Layer 9 of a small transformer language model trained on English Wikipedia (12 layers, counted from 0, width 96). Numbers have three digits each and are written without spaces.
A neuron's activation on a vector x is GELU(weights . x + bias), where the dot is the dot product.

Input weights of the MLP neurons that the questions are about. A number n stands for (n - 500) times 0.0027.
n0 (bias -0.036): 243566707549319549500465568500512682504538509593583658441650770627518487630440593483190311578574698122397715576628469539603590855504567368659842371512508323475569572446293516561458643377664476517693440216252407335525465345521417211393568405645500429487371517651378467393292349443617586342
n1 (bias -0.022): 610475500542876477697464437648349626387449464779461380590477641216243556430496610242590410500477571338550492433652327529566668578533242577614511620370419562292553463711488127523585418504325511558444699673572500492496335481285353449671377454639504698446573694606390609376573394492453630477
n11 (bias -0.008): 606612629522738493591403511387590529470556372700329246579511581418618538372489621652540357480504625516384567413516699504432408450532315456325566699319463309394539565598182643387489451218579675673706531390588677293692411545269634454442612500475529612421340414763398425566313598485425533526
n31 (bias -0.088): 593395363407550346733636312554532650595229253364424531568693695354581482382683450411517645284438655220393937477505586487659705474474400446438390592340151334482650717164413487632744555796677548441701361376465265625382668704459581564426387469360350428369558477513641559854359605323591389482
n34 (bias -0.033): 414444508449621663683542667725332504593560463461548532472597425344550594476485512310496621554334443436730492629729695676443484634550448551543347515528333481605246307532561508344520415591439453665550197545320392773311347685201600557615254369787325320500420424633698516533670613547279287420
n35 (bias -0.064): 626662295536269603487457654671573548481307182322578363104509671513519448657509579423615824648518388549169336384646364586661455689430306673473307625401527236523481385292491495464633829679368666491744650579451624627583290546458646491462659623247670330495404463626797574363257444622602188573
n39 (bias -0.067): 583616410445423676516262520363372618484729321531388720419617638695542558448430342404360577337575423564661365780364355406798654577465455802480429628733325458476584585460220701254456524626515610415387508496484459373512562617330716303426589623446387424572576476276504726227554370535516397660
n56 (bias -0.055): 800276482388398594333354407390605367376518468474487644645624436500523738421445628869597377304625589687360523619486588082279686609387429452291629458668430620513381694390482328419369248554655329689585415318479647344430314456482640603599698565487333553263487727342460430613696774461751560561
n68 (bias -0.004): 317527459624475322385436455410500589771700529539723322492579404496260592336445414222535639538645413474645376594643500553508668189566278363369166646460411584508585555349615520631646344605531365369539183512464644516447517553631703471471359464421607207680658602651389533555572640831451649484
n71 (bias -0.032): 199295612306349519396471632611331504552599663477296688567580423627483670579370735520542401434317568315378367774575425566489442564485389590500411656298539351600258466583556384377476408451591558476751460472758533671500700654409543576613504652199596492516524504369611472386185436724417589712
n92 (bias -0.007): 581562445349613689395578327554372516325637474528261475384625614796330589479676458652564521556463546633557321538333443512713545476512421521650447689610640137822370540267663711435765341342381407404624453668435234381554436625588306568496416422717383554579364314160554463526621408354525418484
n102 (bias -0.041): 500532621688453599566279595530492719479572430669669394380612262156500443218541595551693453629697565505616464715775505349423303646553697567355554343542479408573593176534608304624560427257732363568718456375375417298295350577423619517439459639669330700679407288575324269360580569554526496614
n122 (bias -0.064): 355389467342218644693461408579040606537446538572779561517400250383612555512456392565575343333423396623320552587421587504602723531579425663472725472480496329799161373641334625468558496535468616322548471370564443671719846393330533655403361602504608578269553529420616355487560670419558484471
n125 (bias -0.078): 525531440537598504545277774741412896093315382655508446686574343372659509432292466412443741522778760734669261644554491591556467556480195446332311541372563329457662532602300347549340636612548467407589500560438402467631749382483441393453593371467553504458672403401615487496692504413365367316
n155 (bias -0.040): 504326332479469352475423456465652446513339293374699461282720534314514473469534548565655181396526522667357454509726339398483496496396623552381530517633513336561695433587298197682370544632592310395723611606364742277330856653421643363602579267576525487809799253644355579531505474440644779647
n166 (bias -0.039): 454336439437361391663549504578414471470212540446534684659454525382667126802263461338645509554576609482422396673477532576329538467405335534768622463707398298391303488712313698458650474512644441336600192339508500525496651677574457334399533479425793736388581534810331371580737829471418386590
n213 (bias -0.049): 409606114454210467599232307713433593543441417369441618542410537488536786407480573731398615333471676414562504628657289678263642633464351714764719291562592277620562809317667367467344568532391545771463413530488594362687601615479399431652362500361451610280458517475517415504465479525479563218
n230 (bias -0.071): 141329518539271525517827185513687521698417211381683383386458586238551670399267504656470469304470389584392592372704648631620646325588601439172530602724643426359400466636593526572487557770554355355800370318564634599500450373443678683290454686428262548390548491479460531667386425491627659443
n235 (bias -0.073): 593206408456636439482589628159406539259712551255585451292526372474434676604600783308578659429482632245475362637404476428376749319543354460302474456447366551422486678564655496496275336852297548554613412651610374335419771686131513624412400746592628654459536514518368459509622564664904482280
n259 (bias -0.017): 435683492361552460243569609425644585661262623568411518440453576623601466489478552596403661218390282262442328496449512476754573390468612430486402486540496559575546525589508700370415519436667511712529614579522614416321346429493282761367693680478522470366581567580751437313508579478179398352
n260 (bias -0.063): 386608398386427305445584598601660729419379741523124332681352721511707475419585382536558452400389549483295470055474496436767516331465710424637500640306373591593471531605488504555464476523492398633484549569355351567387383424439456406615515580368402416657380364849617750554663593449597433596
n261 (bias -0.053): 574298356282479756569217674458400687407286712334550650269589463715359718706241331421714550548372597357576430492447393477544467520484310583679377508323492409749626661412428775561454698432428427332625273487688283430332522538538750611534460558565647462609579375386344576362435749434618537383
n266 (bias -0.029): 554530561539312256612405621368603576548532426377508726616500652387596406448415480500761500500614246415275416693568487645651308477679500335415543396363445478472508661504444734295508372598637376500366777347383670594301813863488472476305634516639632389687306357578532420578355460473456441381
n268 (bias -0.034): 575504467520573394358622484666508535435460358563392488273426718500453463536336333508375455685273324276452589610175444364190874550299618448496484648290552652500500473516639607696448362519438457561558711516476519795306642532443653652517477460469351609484629512724887395425462797488500520464
n272 (bias -0.095): 413560430468279567302217381427476631708455324244395496699398603454440649508374557588207688635380348487530462504698702606481444674376578327532583488460379588021555664639672552614585259616496630411657384360361526440630567581668488471517461323382583626598472605421660545751285680488643344492
n278 (bias -0.034): 430370363544396767601547308672401534640486453487639634288832341628495615301313382638192310411460395524734623772581452163585465577358486696504570544513500224609533548464486615697442550397422263500504592706562567407455495545182679413578388219465623608586478787403273405315682795518391456836
n288 (bias -0.083): 399519684346625664689461479376599437903706423628402631471604270649643327384357446598576496599435454663523678209832430566387581610543616370512460213455328504184586674343558338628381571578484324545464462253259577382479453492442816555525488500620644401525467718625454550458346450484438606279
n291 (bias -0.022): 560504778444575847576292571706526885566583626230426526491437398318587696574538522384315110446556584486579738741551361125364436496563496276411496614500655602526360412238298564517496377355625589548693491588194597547435495683434517589335354332529504770369470565500460771464441518381496423530
n323 (bias -0.063): 306450354398250798575463870545442406119464784334415361505369376513642316477430541500517486584695623548393453700662476669470682754431509554456663465544366678596467873247505566636378368324254482459356435409320538558572584360191527587781361402605781554387558401526636310454430323275695527693
n333 (bias -0.011): 447473272533852532314556572354467484596450302286409529425201512401452679383761768578396517600488588376462487496315478562768553647635437553374622263341863441462491348684349463456367609362540476625560547357626342402450435787693417521509540339689407571458438367508877500406323730496429496405
n356 (bias -0.017): 439307675354461432519528309646504507642551188492407625414587358433521376579364247465224748557392298387675648524463380657463554597740685709359645606627434496698520379472595381405441338407680336622542352575439380531370488743461590396380534620545725296547473414821409500456439607546598616551
n374 (bias -0.037): 592380361419666515626586623520363511370308269675278711547664546440286524555716460578417374406345452441418405544700550507571299526342326558768435189597290718583569572397468542511426255481624657634504600787408700403583411535318461488552394465633382704233531520565460579629561441446457280559

Each question shows a token from some text and the vector x that enters the MLP there. A number n stands for (n - 500) times 0.013.

" among": 545568648432518499570585598506505480418589509554525522396523455487534503419370413381520358514604497508548380581441658531316276553504482666784486601386609608448604401610418576463406505560509624429424477488521416639474525484378308469489431513495468473434538532495521472615455514617413381461
The neuron with the highest activation: n34

"un": 593613520445426489528524445564598411532586537555531493463435627589524418475715327435524374473432597452608480450530466576363239447662561481637417596509527647414476599416429605460503439504474474557398471511566503366419496411415409410390607469557538588385654472343581332651540572439629498537
The neuron with the highest activation: n374

"ial": 570631540453429571441465470557507541462455518443665340550473448384551577403614486448454510518561396435573545385521519534271470531577463501719486411391701627424483425573346471416352630456457448610405476714605513644411514523510480505506492611483427483388412542443540421822474416582471475538
The neuron with the highest activation: n213

"ith": 620590486533523647401524468405571386318472554620523569392492470524508601350673572431493449514670635449519557585485538556148302442594402640590613495440554524492481395549438487518352458466487535475470454527498536542365439484654469442484597460494425477412455473481585477537598377518412596609
The neuron with the highest activation: n102

" B": 515588628392580396628578389504533486582395610537557493413420395848407510424652394434420398527559522503476356441479478576415456495693542497645619575421564485390504494459464463518480454264490367465602524442528541627413442443551371526446645514465630598342495523419445389585472486567530607548
The most active neuron and its activation: n92, at about 3.9

"ena": 547593505406522516412557371411478491554476564542574398591348374414627582335724479510494430556548487408558494508408538569311272498605585439612703488384581554403548428606480481449487552356417375544384368521594510503471411400516474485548637588536507443348509514459553475655611517616563529639
The most active neuron and its activation: n333, at about 6.2

" daughter": 618581609485488624427601396446485453441378621513512494469532355484590500264489472556488362562641580506567483622368509508331336307383418571591649422382589566438622488613472542435417507374537602490466507424516554420421526443493502360503479609532368625471563396422531554722621415596566572565
The neuron with the highest activation: n102

" million": 626573601507568510389585460461599407448637564475568559450519418618384558363489271459640348480443514483569533475356462591336348494376500660749537421536425503442509554543438563459501512498513468602419434567454534577518449576525472488587591566514375367528457318394456509787563411572510417551
The neuron with the highest activation: n92

"°": 559487742500547458503593348424567382479500501540733563501517451620363519396504298465357512548381491541498572471372414632365455365599484528545462709502483652390552361601541466413561476437534426548531536564618487537376289571495404435487636487471413496539391479473464649681449512465537593667
The most active neuron and its activation: n356, at about 10

" N": 518564550351505385588529264443457409567571542517597455319490507829478433443562382496398536484485565407624392409594528444456392454717507585628573527413468565375609482541436587455364607477533539438543570432580421418413433473477485462480705469527601492561503572329546379536500419694502474586
The most active neuron and its activation: n39, at about 5.3

"ict": 555593408498586585394506443407510538435593611573402514479557487450617455414526472363546520517605424521514509453486487667310300456602387601633535395524629540403534571635488479437485628558429427403393540651672469569296521600561291443532521520492382466474352554432516497709548272564535524481
The most active neuron and its activation: n1, at about 4.5

" A": 532534693448496456629589382540461420546434551579646479493426438691411562347561457425468389516377612555515493472434495550450295336640571382614581470342622552439507476521374642401467524257512469600490512430517470550460498501557411469477600570452592679503458580473454427787465407450389616602
The two highest activations, in order: n11, n291

".": 494581710411496408501676398540493495557494618444631455423553498403495529387429331473427457568478517489541478471426480585397481475671487479680597591460654531460568452497480459460581496438295422546353523635670576519397352587565485457606640512439408480538389370408600393738347450540563561473
Which three neurons fire most, strongest first? n356, n268, n92

"06": 522622573526575355434575294462584307508494461479670522544622439489342561286481507394474384515437496464615533412385495638445305438600512584576573588545326646447565423587400569323381478569414468589432517606626593627497527419558555495483520583536523308473440465532553520618484390565576511584
The neuron with the highest activation: n356

"ad": 527567664553483462398453516464372296418507602519542479493482427519304605475682543387602478441390565412559502509436613599275370562616479480618520433423717551393480437493326475418484483327439612598477539566661513579478500518533478533542564590412503587448552446307517425659599379604495512558
The two highest activations, in order: n71, n333

" had": 469502655424350530394522441518516452321447517557631500498495457451518465385516325391451429488645549465484602568299514499336395519574373713652607562460532587399525516539414562563458540449692471479501364495452450459500528622457493404495501561512543590528510422477454494861484398589525566556
The most active neuron and its activation: n166, at about 9.4

" (": 471587509400388432478386332440457395454480620503667607468612444656399459406412477478393414556554599519504566554501501532307366552427529579598560534404350567344687511565403586509399556546391365442561599559555476584451544374471405546433557575522572517523475524383369649762491495545539654616
The neuron with the highest activation: n278

"ific": 587634566488415590536504342426474589414538574461549561555510481421560664390605529525537562708471430378513506370391475460305330465616529504644541379500694623416442460559328468425340579501406450567424359650605463601540605467477498450461481562530421467486520592489530490763390415512421420541
The neuron with the highest activation: n213

" ": 508594556548641525425460410541631456584577500494530548427433318598455410382404569463516497473449451450603532463538619773376365487591558509486501492569515598313639490544367515619441437483373392400618405540634487483398494479485258406522406555477567492560511565338439546698351540658563549540
The neuron with the highest activation: n272

" obt": 585623690458513642324604395638501631441481501635687516408514449467568405492476347386493416533629477546507566352412570600394494432449549595502540488474639696402461480577411481504346599478507454467556450525454404633518546604505447402430467561526503474465393458331401391763533289572522505479
The neuron with the highest activation: n230

"or": 555607579501466526526546487468457315467498475540478548478524409619575612246666455389457414411553495495544487439400686641304346520451486496631562430521703604297504412555210578480439559404507552566426520625614453661582559475534458446495526524443453465501385430464571562576550385504534520519
The neuron with the highest activation: n11

"U": 572543555458670541545598347427557482543520584379602388445532368579530559351600499575541354460516550453500549390487494479437316501511488552750440577535560499377571552380313625474513543458476458507568538522671342503452386525417440543477574464450328483460500486379642454869503450527489487477
The neuron with the highest activation: n31

",": 494437571436502421423637449434554487461572550421557598445532476465510561360346371422463518486544481407519453516366518589180395484475473611691509557444540613373521407556439553594423439443419474497504508511647419522503481564533445394482540627532523466465448576503580534883458566641633466611
The neuron with the highest activation: n268

"oster": 589579532497478569513628494488585586454463582462454530526475367519590502431682498520349520463542445431541531387461545546462249378593541489700547568518648554508575360629342419366526511413388459504402518640503386439255418477512530483507676582518418455416440441457627510837478545443492540481
The most active neuron and its activation: n260, at about 8.7

"'": 580532549491495473496540415573571536424392572468765493553532420449572597430601482521523361529469528573477573441459459598294353487459405548733514434365564575372471447588485461521440612410437507564431512596523500613446491532589493531535424504501387534489288573371432435792379413506336634624
Which three neurons fire most, strongest first? n213, n1, n291

"it": 590585595441483468433545539468475254403544501583513569271598422483543395465541447542464506415450523372562510505483628600331267503670484596693550401539680478364399529479375398480490502484628550509532481395652526506362545559533429537568475519527583448577514324351591489512522450554665524492
Which three neurons fire most, strongest first? n71, n333, n356

"ic": 581690544604551493423556309562351482390504575514521455581530533389501551386605438360432464575562521393535512412540492512270361525558430543672537383462566520419540435649341578490409638567420393499404444699692563585477616383596436512437377549498437448445467577523542460704496403542489458592
The neuron with the highest activation: n1

"ters": 675642600455508461492518493558491410568529559542527499563470392527559519478707589473530431540568556417566527355475468587315333462575486525653635411411560747488539425572378573546528371488430478484300379632574429433408459403500389507486538574396523541294344447532550453648348574542469502557
The neuron with the highest activation: n374

" D": 506650526438566438620496301382595441440531594531623578420488449876434581350669526492461431490658607357454401417461565503365480428623494519604622416487519497424531484487349544438417626368383475475622526430566480578404518489486386534544577615487469588414472542483461460609441522569430445421
The neuron with the highest activation: n0

" p": 519655526465374471457548289605528413553527536531683416438515487951400532390560437482443544526598586462502404383366485549338404481377433566597432531476707506381507466523393460502479648475514559532489582404532443584485558536569496410520474613531497459596420508479542470542388398585513368554
The neuron with the highest activation: n35

"el": 644618438557442529466564438499462410520496634606524458447470392404536497509766448379360443454437525363577490456558576513247323492612598524500616419396589558489625355531382566495536357427345497542472608623558488510486508454542392426571552593547581538533410457393640515691544381596384529514
The neuron with the highest activation: n374

"ential": 598609558428496621548538509453482483378516622443546426470532386497579523410468371326657445540470599427554543500456512557296375531539429631609467378447608518346354462541414425375419604556567370557281465621549466555516563505583480376509481669578433502539431460459501602713525478757466471555
The neuron with the highest activation: n34

"ly": 562542558494460611534511454507486507380427452573587450487465407479678550318489511357566411440583447378566424547476507494353357510521473633561528522422455577397559470672393498555414528473538563558363437686455367621478661496510404507558570586555481508453310635326515554869480559615440430407
The most active neuron and its activation: n125, at about 7.1

"ile": 510522549619464611441562457437440338454492608554412458534492426484530570286607489358481410442451460371525462406488526523276300559481428547726465505555710625390505391596396615529464620388493465706372464558455619563479424523538556423545517514564452555567433439484505542613534373609494559654
The neuron with the highest activation: n374

" awards": 612577558659525619580562508417527447431515541541516553503497430552664527301437355435537406482647516501569470458424515527387511404495478601604633416422632727437483421668333575439355469549483553526310422604453459655444499471482396429444519626552432456383346455449523421722457441641468419538
The most active neuron and its activation: n266, at about 2.7

" More": 492664552478258540591504519519495468509472576553518568607582486556449535375557471435453427463464476489479504481315515556522300434664444549690561425497715538431509316582302488532376563488414479566380250504610472655511473500451505475446624625461527506524433516421505362637477647623448610495
The neuron with the highest activation: n122

" Church": 547656579559433680528680305449500450372477645563543497468560504555542556317571434501517535569454553605435487501300376519488354476515570494655574478457631542421553401681417430358407481402396455596422458559562552552396425427471501426450495621468419536465308454487526521775416619620500484577
The neuron with the highest activation: n260

" Islam": 566640548591505725470457417466588395400495616560449484418494382543545588308552474467565321530510563452539505538527538536250328433631553612654511467484590553487524455588339515492265520487508509423576576603638495429417471569510388391424530441523459531478371439448661360667610461553485500509
The neuron with the highest activation: n102

"ing": 550489523476445445409533407505551482602460639506520524494502449502537497336606380414520491568553550472589540417457553620288278569559507648728487408439648643308579450552308479456514565480450436548315422624519419626362502477598440505407485595491467569447398503497476494740462470517526483649
The most active neuron and its activation: n166, at about 2

" First": 561696569507503503478484418478565500466397511512633479475417441616527553422601405435509547497520617421503506387463510543481436426514426538723517402498610593293405414570334639371412580413427521495385513564558558571435453540459355398451535698543372538444566614343465453870485568601441523456
The neuron with the highest activation: n259